Layer 5 of a small transformer language model trained on English Wikipedia (10 layers, counted from 0, width 96).
A neuron's activation on a vector x is ReLU(gate . x + bias) times (in . x + bias), where the dot is the dot product.

Input weights of the MLP neurons that the questions are about. A number n stands for (n - 128) times 0.0055.
n0 gate (bias -0.060): 169, 144, 132, 175, 102, 124, 143, 165, 138, 154, 156, 159, 125, 65, 187, 150, 193, 104, 127, 110, 128, 93, 117, 100, 130, 199, 83, 98, 159, 154, 154, 159, 150, 239, 128, 105, 146, 172, 142, 161, 160, 128, 123, 122, 147, 143, 141, 150, 121, 102, 123, 159, 138, 179, 162, 102, 113, 99, 136, 126, 126, 104, 80, 153, 176, 143, 68, 117, 110, 177, 175, 133, 133, 102, 135, 188, 137, 200, 79, 108, 103, 103, 100, 97, 167, 189, 115, 204, 112, 136, 90, 90, 119, 112, 140, 116
n24 gate (bias -0.091): 196, 98, 141, 109, 95, 121, 130, 133, 99, 189, 145, 151, 200, 112, 120, 147, 174, 94, 114, 35, 203, 47, 80, 140, 178, 49, 106, 145, 64, 84, 45, 128, 136, 85, 129, 165, 152, 167, 141, 193, 117, 189, 224, 186, 152, 133, 70, 107, 140, 165, 84, 117, 123, 104, 144, 129, 132, 124, 71, 193, 133, 106, 115, 109, 110, 79, 132, 153, 147, 190, 55, 98, 151, 152, 182, 138, 133, 73, 163, 217, 126, 188, 172, 120, 78, 139, 122, 147, 99, 119, 99, 154, 132, 165, 122, 134
n47 gate (bias -0.186): 122, 115, 188, 112, 165, 159, 82, 133, 117, 134, 90, 111, 108, 156, 135, 142, 109, 159, 97, 110, 187, 112, 155, 107, 79, 137, 178, 112, 125, 73, 121, 127, 121, 103, 112, 109, 95, 193, 177, 103, 76, 90, 87, 175, 119, 95, 175, 137, 77, 150, 46, 211, 127, 201, 134, 152, 67, 75, 150, 158, 115, 90, 96, 99, 97, 146, 123, 84, 85, 148, 68, 86, 127, 58, 124, 137, 87, 177, 162, 130, 221, 60, 60, 100, 47, 139, 135, 82, 175, 81, 105, 143, 127, 107, 137, 129
n56 gate (bias 0.021): 178, 120, 167, 108, 82, 80, 160, 96, 138, 150, 154, 150, 123, 105, 175, 142, 115, 78, 140, 151, 96, 119, 130, 168, 107, 146, 124, 126, 134, 56, 163, 190, 107, 134, 120, 177, 187, 149, 108, 123, 114, 157, 138, 90, 134, 115, 141, 135, 132, 154, 133, 128, 168, 141, 102, 93, 82, 154, 102, 183, 123, 82, 146, 140, 122, 156, 128, 135, 126, 121, 175, 129, 124, 154, 143, 110, 185, 150, 123, 114, 132, 141, 144, 144, 99, 94, 194, 139, 166, 94, 109, 92, 83, 160, 147, 143
n103 gate (bias -0.031): 125, 164, 132, 161, 121, 136, 88, 141, 70, 109, 122, 108, 150, 105, 115, 123, 109, 144, 164, 137, 135, 100, 93, 140, 148, 118, 88, 193, 137, 122, 155, 170, 106, 69, 115, 145, 210, 169, 84, 108, 137, 131, 203, 104, 156, 93, 108, 163, 150, 113, 116, 142, 114, 127, 108, 116, 100, 108, 144, 135, 142, 136, 96, 121, 95, 109, 123, 155, 129, 165, 87, 166, 121, 76, 157, 155, 141, 157, 136, 75, 100, 113, 134, 119, 122, 132, 169, 108, 84, 96, 87, 172, 66, 115, 110, 103
n165 gate (bias -0.210): 173, 127, 125, 133, 110, 103, 32, 174, 65, 147, 107, 110, 131, 88, 192, 123, 239, 114, 136, 167, 77, 104, 180, 130, 130, 129, 90, 121, 63, 90, 80, 151, 92, 109, 107, 108, 129, 196, 55, 94, 182, 145, 78, 148, 173, 68, 147, 96, 147, 137, 172, 131, 136, 112, 176, 207, 202, 157, 98, 102, 128, 73, 113, 105, 60, 189, 84, 111, 134, 140, 166, 142, 120, 129, 128, 141, 80, 159, 112, 88, 163, 131, 161, 208, 172, 141, 133, 122, 112, 77, 119, 56, 130, 124, 181, 123
n184 gate (bias -0.095): 161, 214, 107, 134, 181, 144, 42, 127, 150, 102, 233, 122, 108, 104, 74, 147, 89, 171, 137, 160, 89, 97, 68, 73, 153, 103, 69, 147, 115, 146, 78, 104, 120, 138, 145, 130, 103, 134, 112, 114, 185, 96, 121, 133, 134, 52, 152, 158, 128, 118, 159, 163, 212, 128, 130, 103, 194, 138, 121, 88, 170, 115, 106, 116, 125, 109, 168, 142, 212, 164, 114, 53, 143, 30, 92, 175, 119, 176, 163, 106, 130, 175, 156, 196, 102, 143, 122, 147, 171, 167, 151, 90, 102, 98, 125, 140
n202 gate (bias -0.120): 212, 118, 128, 108, 74, 64, 117, 84, 102, 158, 125, 74, 155, 111, 209, 79, 172, 141, 149, 120, 158, 124, 67, 126, 171, 78, 113, 164, 165, 144, 58, 41, 195, 165, 128, 173, 121, 149, 176, 80, 162, 150, 115, 192, 45, 116, 163, 93, 149, 187, 127, 175, 150, 169, 163, 114, 127, 140, 127, 168, 67, 125, 103, 122, 225, 146, 108, 102, 129, 136, 130, 146, 165, 153, 127, 80, 105, 118, 159, 140, 152, 86, 140, 107, 151, 127, 191, 114, 109, 193, 165, 85, 127, 86, 154, 121
n0 in (bias 0.056): 99, 110, 94, 164, 163, 109, 58, 115, 156, 135, 118, 122, 89, 104, 154, 192, 169, 127, 131, 106, 166, 117, 153, 65, 117, 135, 92, 79, 108, 114, 142, 121, 106, 153, 138, 139, 147, 173, 110, 150, 193, 175, 136, 149, 138, 178, 164, 146, 119, 130, 141, 138, 145, 131, 170, 77, 144, 126, 222, 144, 207, 148, 145, 173, 162, 157, 103, 151, 89, 146, 158, 120, 90, 168, 162, 181, 128, 135, 122, 169, 187, 142, 182, 145, 132, 163, 88, 182, 114, 146, 154, 142, 101, 134, 168, 138
n24 in (bias 0.024): 200, 102, 98, 183, 114, 93, 172, 112, 113, 120, 131, 169, 102, 143, 112, 124, 171, 219, 149, 65, 202, 172, 202, 160, 98, 127, 164, 141, 111, 192, 146, 120, 178, 122, 149, 160, 166, 66, 153, 81, 68, 185, 149, 104, 129, 41, 93, 159, 196, 125, 86, 114, 106, 149, 163, 63, 198, 127, 107, 124, 135, 96, 93, 71, 134, 135, 179, 100, 182, 62, 156, 81, 6, 174, 236, 137, 121, 45, 250, 78, 50, 167, 187, 140, 103, 124, 129, 192, 167, 134, 103, 139, 148, 65, 51, 158
n47 in (bias -0.024): 132, 148, 187, 135, 114, 172, 104, 109, 70, 151, 165, 159, 129, 117, 121, 101, 115, 159, 106, 108, 81, 109, 19, 101, 162, 154, 110, 140, 146, 141, 66, 137, 115, 123, 105, 154, 133, 116, 184, 115, 154, 139, 136, 144, 146, 79, 86, 165, 149, 107, 138, 136, 111, 71, 109, 179, 180, 113, 186, 190, 144, 192, 146, 85, 130, 179, 206, 41, 146, 86, 59, 174, 114, 99, 54, 171, 120, 143, 145, 82, 119, 121, 221, 67, 120, 98, 193, 77, 156, 136, 172, 71, 90, 149, 137, 125
n56 in (bias -0.025): 160, 145, 104, 153, 102, 143, 135, 134, 157, 174, 85, 77, 127, 110, 182, 130, 128, 130, 173, 172, 149, 153, 133, 134, 142, 156, 109, 199, 117, 143, 174, 160, 108, 143, 195, 114, 131, 127, 125, 118, 200, 123, 125, 139, 88, 119, 179, 149, 92, 152, 111, 129, 154, 136, 129, 62, 185, 156, 104, 135, 148, 124, 120, 201, 148, 130, 176, 99, 80, 143, 207, 141, 127, 174, 141, 67, 104, 134, 155, 89, 120, 99, 167, 117, 59, 97, 95, 186, 112, 129, 209, 92, 174, 148, 96, 71
n103 in (bias -0.030): 134, 110, 148, 151, 92, 186, 152, 160, 81, 86, 123, 119, 128, 148, 87, 139, 139, 61, 144, 158, 69, 97, 91, 136, 104, 133, 135, 106, 69, 115, 103, 144, 122, 86, 142, 92, 75, 66, 193, 139, 129, 160, 104, 123, 124, 119, 90, 65, 101, 134, 191, 149, 142, 118, 110, 100, 103, 160, 94, 157, 141, 98, 137, 103, 108, 142, 121, 124, 129, 142, 153, 71, 116, 91, 132, 125, 141, 94, 137, 154, 95, 113, 106, 166, 149, 184, 110, 123, 82, 105, 144, 144, 111, 143, 133, 159
n165 in (bias 0.010): 117, 130, 124, 116, 133, 166, 59, 91, 149, 48, 97, 178, 99, 80, 133, 95, 139, 164, 170, 165, 132, 122, 139, 99, 90, 192, 132, 153, 219, 197, 138, 101, 65, 138, 138, 135, 129, 102, 116, 183, 93, 190, 123, 87, 155, 129, 175, 156, 41, 66, 140, 64, 138, 113, 175, 136, 116, 136, 108, 84, 152, 122, 59, 137, 34, 121, 104, 153, 137, 210, 98, 80, 138, 175, 178, 180, 47, 136, 91, 93, 147, 210, 173, 181, 147, 170, 181, 138, 182, 101, 96, 141, 147, 62, 65, 157
n184 in (bias 0.020): 104, 183, 123, 145, 141, 148, 57, 172, 143, 144, 107, 108, 95, 109, 68, 117, 132, 122, 60, 162, 142, 167, 120, 104, 116, 127, 191, 115, 134, 114, 224, 80, 92, 239, 173, 151, 95, 97, 104, 141, 117, 112, 157, 199, 189, 172, 179, 177, 78, 73, 165, 94, 139, 162, 127, 91, 132, 112, 167, 59, 129, 151, 90, 116, 211, 120, 155, 130, 150, 120, 177, 111, 84, 182, 135, 188, 202, 123, 169, 120, 56, 103, 132, 54, 91, 94, 132, 158, 101, 129, 108, 130, 162, 71, 113, 103
n202 in (bias 0.015): 96, 130, 138, 87, 204, 118, 145, 152, 83, 139, 136, 104, 130, 135, 186, 158, 141, 167, 176, 109, 197, 174, 139, 129, 98, 169, 154, 109, 157, 114, 133, 172, 183, 124, 142, 137, 110, 127, 126, 163, 204, 122, 104, 113, 163, 46, 183, 105, 75, 159, 128, 134, 29, 138, 107, 164, 141, 143, 81, 150, 144, 129, 173, 86, 240, 119, 93, 137, 196, 161, 46, 158, 117, 108, 192, 67, 115, 128, 174, 189, 140, 131, 97, 181, 138, 95, 138, 185, 117, 130, 49, 114, 148, 128, 102, 146

Each question shows a token from some text and the vector x that enters the MLP there. A number n stands for (n - 128) times 0.022.

" In": 151, 168, 180, 159, 122, 78, 80, 85, 117, 123, 140, 113, 143, 184, 109, 136, 171, 183, 140, 171, 150, 170, 120, 136, 97, 180, 81, 110, 94, 120, 137, 144, 114, 175, 110, 95, 90, 75, 131, 149, 141, 138, 112, 152, 100, 130, 114, 139, 121, 148, 86, 171, 96, 117, 134, 125, 108, 153, 110, 76, 114, 154, 118, 143, 97, 147, 61, 158, 88, 186, 169, 168, 97, 158, 136, 145, 136, 107, 114, 107, 119, 148, 181, 123, 96, 98, 127, 127, 158, 155, 115, 126, 110, 130, 132, 88
Which neuron lights up most? n165

" un": 184, 137, 73, 193, 119, 167, 89, 158, 125, 119, 106, 125, 88, 157, 121, 120, 118, 144, 99, 179, 117, 147, 117, 143, 106, 122, 101, 137, 139, 124, 158, 151, 149, 140, 167, 114, 113, 101, 115, 129, 120, 132, 102, 134, 152, 144, 98, 91, 162, 113, 150, 180, 77, 165, 120, 83, 101, 180, 127, 130, 90, 157, 106, 155, 60, 139, 77, 135, 155, 210, 122, 152, 129, 144, 137, 154, 94, 126, 88, 144, 140, 113, 157, 149, 114, 123, 152, 56, 157, 136, 108, 109, 113, 138, 162, 93
Which neuron lights up most? n165

".": 173, 131, 112, 148, 140, 111, 117, 132, 104, 150, 144, 73, 162, 153, 126, 121, 169, 159, 110, 147, 152, 172, 124, 120, 109, 119, 127, 124, 80, 148, 123, 125, 121, 166, 103, 68, 62, 106, 146, 147, 142, 144, 112, 167, 144, 142, 98, 96, 118, 164, 86, 125, 105, 177, 93, 139, 93, 137, 139, 74, 148, 170, 158, 158, 73, 145, 72, 117, 150, 165, 115, 132, 180, 139, 146, 165, 142, 118, 116, 111, 64, 122, 170, 138, 111, 141, 132, 102, 123, 94, 118, 130, 134, 130, 145, 140
Which neuron lights up most? n165

"ow": 153, 128, 131, 163, 152, 156, 143, 102, 140, 125, 137, 137, 162, 141, 143, 133, 84, 167, 86, 173, 86, 121, 114, 87, 76, 137, 113, 177, 116, 147, 137, 111, 148, 147, 135, 116, 69, 78, 136, 198, 140, 144, 112, 154, 120, 76, 122, 105, 95, 160, 71, 136, 85, 134, 102, 75, 105, 121, 148, 84, 119, 129, 132, 145, 142, 188, 90, 112, 160, 155, 137, 129, 92, 155, 166, 175, 126, 77, 127, 151, 99, 139, 141, 142, 148, 120, 114, 107, 111, 133, 127, 163, 115, 185, 130, 96
Which neuron lights up most? n184

"rough": 148, 166, 164, 188, 135, 72, 103, 81, 116, 101, 126, 115, 159, 152, 143, 153, 155, 174, 117, 178, 109, 145, 102, 105, 105, 149, 83, 129, 106, 136, 141, 140, 118, 154, 120, 92, 104, 109, 135, 128, 147, 163, 100, 166, 123, 136, 109, 128, 118, 146, 96, 145, 82, 132, 108, 116, 82, 121, 108, 91, 119, 158, 144, 97, 102, 193, 91, 138, 72, 183, 133, 164, 175, 131, 177, 137, 145, 124, 108, 147, 99, 114, 175, 105, 109, 128, 68, 148, 131, 137, 117, 195, 105, 136, 98, 117
Which two neurons fire most, strongest first? n0, n103

"V": 150, 130, 153, 196, 132, 98, 142, 96, 132, 157, 111, 112, 105, 149, 122, 132, 117, 135, 100, 183, 117, 112, 102, 115, 141, 140, 114, 142, 118, 95, 143, 140, 139, 144, 144, 113, 101, 101, 118, 158, 108, 102, 154, 160, 148, 101, 141, 107, 123, 132, 105, 198, 92, 174, 124, 105, 79, 160, 141, 112, 93, 163, 132, 118, 137, 205, 70, 131, 109, 170, 160, 151, 132, 123, 180, 121, 125, 129, 103, 130, 76, 103, 208, 115, 142, 93, 151, 122, 65, 130, 138, 153, 108, 130, 112, 63
Which three neurons fire most, strongest first? n56, n103, n0

" of": 178, 120, 160, 182, 124, 51, 117, 99, 140, 133, 157, 137, 108, 185, 140, 119, 164, 143, 118, 183, 138, 153, 102, 124, 132, 137, 95, 164, 109, 122, 143, 146, 148, 133, 151, 49, 110, 101, 134, 171, 119, 127, 132, 141, 144, 104, 125, 127, 117, 140, 68, 176, 105, 148, 101, 68, 96, 121, 115, 87, 101, 146, 116, 119, 138, 167, 73, 143, 100, 147, 143, 137, 142, 123, 192, 153, 120, 137, 137, 106, 108, 133, 155, 146, 97, 116, 117, 126, 134, 168, 129, 162, 92, 127, 106, 83
Which neuron lights up most? n56

" sp": 180, 139, 131, 142, 152, 105, 146, 131, 132, 154, 151, 112, 158, 175, 117, 156, 110, 119, 114, 179, 94, 164, 131, 125, 99, 116, 110, 114, 148, 140, 173, 99, 125, 140, 140, 133, 104, 94, 100, 139, 111, 153, 120, 162, 136, 157, 116, 67, 133, 127, 98, 139, 81, 175, 104, 129, 144, 206, 165, 82, 105, 124, 144, 117, 112, 132, 76, 156, 109, 153, 147, 132, 178, 98, 178, 142, 130, 81, 90, 133, 128, 168, 132, 139, 106, 84, 119, 130, 110, 139, 149, 111, 51, 167, 75, 73
Which neuron lights up most? n56

"omet": 140, 161, 160, 147, 127, 151, 139, 138, 158, 143, 112, 149, 125, 136, 119, 130, 131, 164, 88, 161, 108, 115, 136, 125, 113, 94, 137, 114, 78, 155, 163, 115, 162, 168, 158, 91, 124, 107, 123, 137, 177, 128, 123, 151, 133, 105, 190, 85, 126, 167, 60, 140, 95, 113, 93, 97, 80, 135, 103, 160, 105, 156, 143, 120, 135, 136, 75, 90, 134, 117, 82, 133, 143, 194, 178, 133, 129, 110, 143, 151, 70, 123, 170, 121, 135, 83, 145, 104, 144, 132, 153, 146, 101, 168, 109, 51
Which neuron lights up most? n202

"ship": 169, 105, 122, 193, 148, 78, 134, 116, 138, 115, 138, 155, 141, 180, 131, 118, 172, 183, 144, 205, 94, 172, 92, 95, 103, 119, 137, 145, 119, 121, 133, 138, 161, 99, 123, 92, 71, 102, 158, 135, 134, 140, 121, 174, 129, 121, 132, 123, 137, 164, 89, 142, 88, 144, 129, 82, 125, 120, 134, 75, 120, 155, 141, 100, 101, 163, 102, 117, 117, 159, 130, 142, 145, 105, 166, 136, 137, 107, 85, 135, 103, 116, 158, 109, 135, 118, 106, 110, 132, 116, 118, 185, 111, 154, 123, 55
Which neuron fires most, and how strongly? n103, at about 0.21

"ment": 161, 123, 163, 205, 135, 122, 131, 108, 136, 114, 139, 121, 100, 149, 147, 109, 120, 166, 110, 188, 84, 126, 98, 114, 99, 118, 130, 132, 91, 125, 155, 153, 141, 136, 120, 74, 72, 118, 143, 119, 133, 138, 127, 165, 165, 114, 155, 94, 128, 174, 121, 164, 88, 125, 126, 52, 131, 151, 115, 77, 128, 168, 148, 124, 127, 177, 99, 151, 157, 149, 141, 112, 141, 92, 159, 140, 147, 147, 96, 150, 107, 130, 143, 72, 149, 68, 112, 110, 103, 120, 115, 170, 106, 162, 141, 99
Which three neurons fire most, strongest first? n184, n103, n0

" that": 186, 124, 120, 170, 149, 69, 91, 139, 126, 133, 167, 115, 140, 182, 148, 124, 119, 181, 124, 147, 150, 155, 89, 132, 134, 124, 146, 151, 152, 139, 158, 130, 129, 165, 118, 73, 103, 115, 154, 172, 159, 115, 135, 155, 126, 113, 109, 98, 114, 177, 59, 121, 84, 178, 83, 78, 72, 114, 119, 49, 125, 148, 145, 138, 118, 135, 75, 104, 104, 142, 142, 172, 144, 129, 160, 141, 116, 139, 135, 157, 104, 124, 137, 147, 100, 117, 87, 117, 132, 102, 110, 156, 129, 139, 125, 95
Which neuron lights up most? n202

"amp": 104, 136, 131, 147, 136, 114, 114, 113, 113, 134, 110, 135, 150, 167, 142, 170, 115, 169, 103, 206, 94, 137, 132, 110, 90, 115, 122, 136, 96, 108, 171, 139, 146, 153, 142, 111, 78, 105, 156, 161, 117, 163, 131, 155, 103, 108, 151, 110, 86, 152, 48, 146, 85, 106, 109, 98, 122, 140, 163, 94, 101, 148, 138, 148, 118, 209, 112, 129, 145, 192, 119, 148, 140, 116, 164, 160, 113, 101, 145, 149, 101, 159, 167, 102, 115, 84, 114, 85, 86, 129, 147, 150, 94, 159, 87, 79
Which two neurons fire most, strongest first? n47, n103

" repl": 176, 157, 157, 200, 128, 89, 115, 101, 136, 127, 131, 113, 126, 220, 139, 135, 92, 130, 128, 206, 96, 158, 130, 102, 109, 118, 139, 146, 133, 142, 136, 103, 132, 125, 134, 116, 152, 102, 102, 128, 137, 141, 139, 166, 115, 125, 107, 117, 93, 140, 120, 164, 91, 154, 101, 126, 106, 176, 162, 84, 115, 145, 100, 88, 119, 125, 76, 119, 117, 192, 94, 192, 172, 102, 81, 137, 115, 95, 122, 149, 121, 136, 187, 113, 109, 112, 142, 80, 135, 162, 131, 141, 94, 123, 142, 91
Which two neurons fire most, strongest first? n47, n184

"'t": 167, 111, 121, 180, 168, 128, 95, 129, 140, 107, 172, 145, 118, 161, 144, 131, 117, 139, 120, 164, 67, 146, 63, 145, 119, 160, 129, 125, 120, 137, 153, 140, 177, 133, 124, 79, 104, 109, 110, 173, 135, 134, 133, 175, 164, 131, 116, 76, 130, 174, 127, 160, 90, 186, 84, 84, 87, 126, 105, 78, 104, 146, 159, 149, 113, 175, 80, 128, 145, 136, 117, 123, 80, 115, 157, 145, 119, 118, 112, 124, 112, 103, 167, 134, 119, 122, 109, 103, 144, 121, 121, 164, 149, 153, 113, 89
Which two neurons fire most, strongest first? n184, n103

" British": 126, 109, 160, 190, 104, 80, 156, 90, 144, 120, 150, 134, 108, 116, 149, 147, 106, 152, 141, 165, 121, 168, 128, 117, 110, 135, 104, 118, 121, 95, 167, 168, 156, 142, 100, 88, 85, 91, 189, 148, 127, 103, 103, 149, 135, 129, 131, 131, 134, 162, 100, 154, 110, 154, 132, 30, 112, 135, 114, 162, 119, 144, 137, 168, 94, 163, 85, 102, 132, 163, 89, 161, 141, 108, 180, 143, 138, 82, 112, 119, 99, 103, 176, 118, 89, 127, 149, 142, 121, 114, 153, 149, 77, 170, 110, 110
Which neuron lights up most? n56

" all": 143, 136, 180, 161, 86, 85, 143, 156, 137, 119, 137, 85, 120, 185, 166, 179, 116, 167, 135, 130, 126, 169, 140, 124, 110, 102, 125, 145, 155, 118, 142, 139, 171, 163, 129, 89, 91, 89, 127, 159, 124, 63, 135, 168, 131, 109, 110, 104, 134, 140, 71, 145, 111, 185, 95, 44, 116, 138, 120, 103, 90, 146, 129, 163, 79, 144, 79, 109, 125, 167, 92, 150, 179, 119, 149, 155, 142, 151, 136, 127, 122, 106, 140, 151, 94, 125, 117, 127, 168, 119, 127, 121, 74, 171, 99, 122
Which neuron lights up most? n56

"ling": 129, 127, 138, 164, 122, 131, 112, 78, 114, 113, 141, 122, 140, 152, 169, 140, 111, 166, 110, 160, 82, 169, 129, 149, 122, 154, 116, 178, 131, 116, 123, 179, 169, 140, 162, 84, 97, 95, 154, 132, 127, 139, 113, 161, 139, 116, 132, 104, 98, 172, 77, 134, 117, 145, 86, 37, 99, 152, 132, 130, 143, 143, 152, 125, 91, 177, 86, 192, 133, 163, 72, 180, 138, 91, 148, 163, 132, 92, 88, 138, 120, 103, 124, 78, 129, 121, 116, 147, 95, 130, 131, 160, 110, 171, 114, 99
Which neuron fires most, and how strongly? n103, at about 1.7

"\n": 193, 131, 128, 166, 131, 34, 128, 144, 99, 143, 94, 102, 108, 161, 104, 147, 126, 142, 99, 162, 148, 140, 81, 83, 120, 129, 100, 152, 71, 129, 128, 150, 149, 149, 147, 109, 108, 105, 132, 161, 123, 151, 102, 158, 142, 114, 109, 109, 151, 167, 57, 173, 97, 182, 106, 99, 124, 122, 120, 94, 147, 174, 146, 134, 114, 127, 62, 169, 101, 158, 98, 165, 200, 177, 154, 160, 122, 116, 156, 118, 110, 112, 184, 130, 122, 100, 133, 106, 126, 111, 133, 133, 99, 137, 133, 118
Which neuron lights up most? n24

"ives": 155, 81, 155, 167, 143, 113, 128, 77, 116, 108, 146, 130, 109, 172, 137, 108, 129, 177, 97, 186, 78, 151, 103, 133, 110, 95, 139, 157, 113, 126, 137, 147, 120, 139, 134, 73, 64, 123, 159, 126, 142, 136, 107, 161, 127, 109, 120, 129, 109, 159, 109, 152, 87, 165, 107, 83, 116, 152, 118, 142, 123, 155, 146, 162, 101, 174, 67, 146, 141, 164, 90, 110, 136, 135, 201, 142, 141, 90, 101, 139, 113, 125, 158, 105, 124, 138, 76, 140, 128, 107, 137, 180, 129, 160, 105, 132
Which neuron fires most, and how strongly? n24, at about 0.17

"cted": 168, 97, 172, 184, 119, 68, 97, 88, 134, 140, 137, 139, 98, 178, 141, 126, 122, 163, 121, 191, 130, 142, 95, 111, 118, 110, 119, 156, 108, 120, 147, 140, 144, 108, 150, 63, 96, 128, 127, 138, 113, 131, 135, 153, 127, 118, 160, 155, 129, 151, 61, 188, 90, 152, 114, 72, 104, 135, 99, 99, 129, 149, 134, 94, 119, 180, 84, 124, 111, 164, 111, 122, 153, 86, 178, 154, 131, 112, 151, 118, 110, 127, 169, 82, 119, 132, 130, 123, 135, 132, 121, 174, 118, 173, 128, 93
Which neuron lights up most? n24

" to": 158, 104, 177, 165, 122, 135, 121, 116, 138, 107, 150, 112, 131, 172, 138, 130, 146, 131, 122, 169, 126, 153, 86, 168, 128, 151, 126, 117, 132, 141, 141, 130, 144, 138, 143, 62, 126, 79, 149, 177, 170, 156, 98, 171, 125, 119, 90, 84, 101, 183, 117, 172, 93, 154, 75, 88, 99, 137, 101, 78, 136, 153, 156, 148, 115, 130, 74, 162, 90, 121, 148, 117, 137, 98, 135, 154, 129, 124, 124, 142, 119, 123, 183, 149, 77, 111, 99, 90, 164, 126, 138, 149, 112, 161, 114, 82
Which neuron lights up most? n56

"ace": 159, 127, 154, 198, 158, 84, 128, 78, 138, 128, 117, 145, 124, 150, 148, 151, 150, 169, 138, 183, 94, 144, 78, 111, 110, 110, 103, 173, 123, 124, 168, 141, 109, 109, 142, 135, 81, 99, 130, 136, 114, 127, 122, 142, 147, 135, 145, 133, 137, 126, 80, 160, 114, 145, 117, 47, 91, 113, 114, 107, 104, 159, 124, 152, 124, 200, 86, 113, 130, 184, 130, 156, 156, 124, 169, 152, 129, 111, 137, 119, 90, 100, 149, 94, 108, 119, 116, 98, 109, 103, 134, 192, 95, 158, 113, 90
Which three neurons fire most, strongest first? n56, n103, n0

"ild": 139, 148, 119, 163, 143, 82, 125, 99, 123, 117, 137, 146, 128, 150, 136, 154, 123, 140, 129, 164, 96, 125, 109, 113, 111, 120, 83, 138, 122, 95, 167, 162, 129, 147, 163, 101, 68, 108, 106, 148, 138, 103, 141, 144, 119, 112, 171, 128, 123, 124, 47, 174, 86, 134, 144, 106, 116, 109, 136, 84, 96, 156, 125, 117, 121, 210, 80, 137, 147, 176, 130, 152, 140, 125, 210, 134, 123, 95, 143, 162, 91, 153, 155, 122, 116, 90, 139, 123, 91, 127, 137, 175, 93, 183, 115, 70
Which neuron lights up most? n0

"oy": 117, 112, 138, 190, 165, 107, 103, 104, 104, 108, 141, 121, 96, 128, 158, 173, 121, 166, 101, 179, 89, 103, 69, 87, 89, 108, 126, 150, 134, 109, 180, 145, 130, 161, 167, 155, 94, 94, 112, 158, 170, 138, 110, 131, 114, 128, 149, 86, 111, 149, 87, 175, 123, 107, 116, 88, 75, 117, 134, 138, 124, 157, 135, 147, 100, 198, 102, 139, 105, 183, 157, 156, 145, 147, 163, 150, 129, 122, 107, 136, 84, 107, 161, 92, 136, 105, 120, 78, 113, 153, 107, 165, 119, 150, 139, 122
Which neuron fires most, and how strongly? n0, at about 2.6

" with": 170, 90, 148, 157, 103, 101, 126, 128, 141, 124, 168, 104, 112, 192, 114, 101, 145, 158, 99, 177, 135, 149, 110, 130, 107, 107, 109, 147, 117, 111, 130, 107, 179, 166, 151, 68, 94, 87, 139, 166, 150, 129, 124, 161, 130, 106, 95, 87, 112, 133, 103, 201, 126, 166, 108, 85, 112, 112, 121, 68, 115, 163, 149, 151, 114, 139, 83, 128, 116, 140, 146, 111, 141, 148, 191, 162, 135, 111, 105, 131, 132, 127, 182, 152, 97, 132, 124, 74, 146, 146, 137, 162, 96, 147, 98, 99
Which neuron lights up most? n184

"t": 162, 158, 148, 186, 131, 112, 124, 100, 144, 147, 125, 120, 119, 191, 117, 108, 112, 167, 119, 166, 95, 149, 120, 110, 137, 147, 79, 131, 106, 122, 124, 114, 122, 172, 109, 112, 101, 82, 149, 151, 167, 104, 138, 177, 105, 139, 120, 106, 135, 134, 65, 142, 90, 146, 69, 102, 98, 166, 112, 96, 132, 124, 164, 161, 135, 208, 122, 159, 98, 155, 72, 145, 135, 129, 157, 166, 145, 126, 111, 142, 81, 112, 134, 157, 91, 60, 159, 124, 102, 123, 122, 134, 126, 177, 119, 88
Which neuron lights up most? n56

"5": 187, 147, 110, 183, 116, 85, 148, 88, 108, 137, 155, 140, 90, 158, 134, 119, 130, 147, 103, 193, 137, 140, 115, 149, 129, 117, 128, 136, 87, 132, 168, 153, 114, 133, 136, 78, 102, 82, 135, 133, 98, 160, 153, 151, 128, 93, 154, 87, 134, 155, 57, 165, 112, 147, 90, 81, 117, 150, 139, 117, 115, 197, 119, 159, 107, 176, 72, 141, 123, 141, 99, 127, 171, 120, 164, 158, 136, 126, 116, 137, 117, 104, 181, 110, 92, 115, 75, 141, 87, 105, 117, 162, 122, 159, 143, 85
Which neuron lights up most? n24

"s,": 167, 98, 68, 182, 124, 41, 162, 116, 144, 111, 149, 106, 143, 142, 128, 90, 142, 186, 101, 185, 127, 139, 114, 163, 133, 136, 98, 137, 157, 139, 117, 179, 127, 177, 101, 98, 86, 115, 154, 128, 142, 141, 118, 155, 143, 129, 120, 129, 134, 169, 115, 169, 102, 156, 66, 126, 79, 124, 130, 115, 136, 160, 107, 179, 75, 101, 88, 143, 97, 150, 86, 145, 143, 162, 182, 160, 131, 129, 124, 112, 113, 120, 154, 114, 111, 109, 121, 133, 125, 142, 118, 136, 92, 136, 137, 83
Which neuron lights up most? n56

"ra": 183, 166, 131, 166, 153, 98, 122, 96, 135, 150, 134, 147, 106, 154, 128, 147, 184, 147, 84, 189, 102, 141, 112, 122, 148, 160, 82, 128, 107, 118, 141, 132, 120, 127, 146, 81, 117, 118, 133, 144, 130, 144, 132, 148, 119, 114, 147, 104, 128, 153, 71, 162, 94, 126, 78, 50, 71, 131, 144, 101, 113, 179, 132, 124, 121, 193, 77, 167, 91, 171, 137, 144, 159, 115, 171, 129, 121, 74, 111, 164, 114, 112, 129, 126, 139, 127, 135, 132, 116, 106, 142, 171, 104, 121, 112, 78
Which neuron lights up most? n0

" who": 174, 134, 135, 155, 139, 45, 61, 152, 143, 139, 162, 140, 138, 145, 150, 135, 137, 153, 148, 156, 121, 151, 67, 107, 124, 112, 138, 148, 134, 99, 157, 154, 153, 156, 116, 65, 109, 122, 134, 172, 157, 128, 138, 170, 140, 106, 97, 118, 113, 176, 51, 130, 73, 176, 112, 98, 59, 114, 138, 103, 109, 171, 151, 154, 130, 141, 73, 107, 109, 153, 145, 129, 152, 109, 174, 128, 130, 103, 129, 132, 107, 129, 126, 151, 133, 101, 93, 114, 116, 99, 112, 170, 148, 148, 119, 112
Which two neurons fire most, strongest first? n202, n0

" and": 192, 125, 130, 153, 92, 61, 101, 154, 134, 146, 163, 125, 114, 193, 113, 99, 145, 180, 152, 175, 119, 144, 101, 122, 138, 141, 115, 152, 149, 103, 144, 137, 134, 176, 123, 79, 139, 124, 134, 182, 144, 128, 151, 163, 130, 126, 115, 114, 122, 151, 94, 143, 112, 148, 103, 62, 68, 89, 119, 54, 134, 153, 128, 171, 113, 121, 109, 113, 104, 164, 133, 162, 154, 133, 173, 158, 120, 146, 138, 101, 118, 122, 111, 154, 121, 98, 119, 73, 99, 124, 109, 154, 98, 146, 87, 101
Which neuron lights up most? n56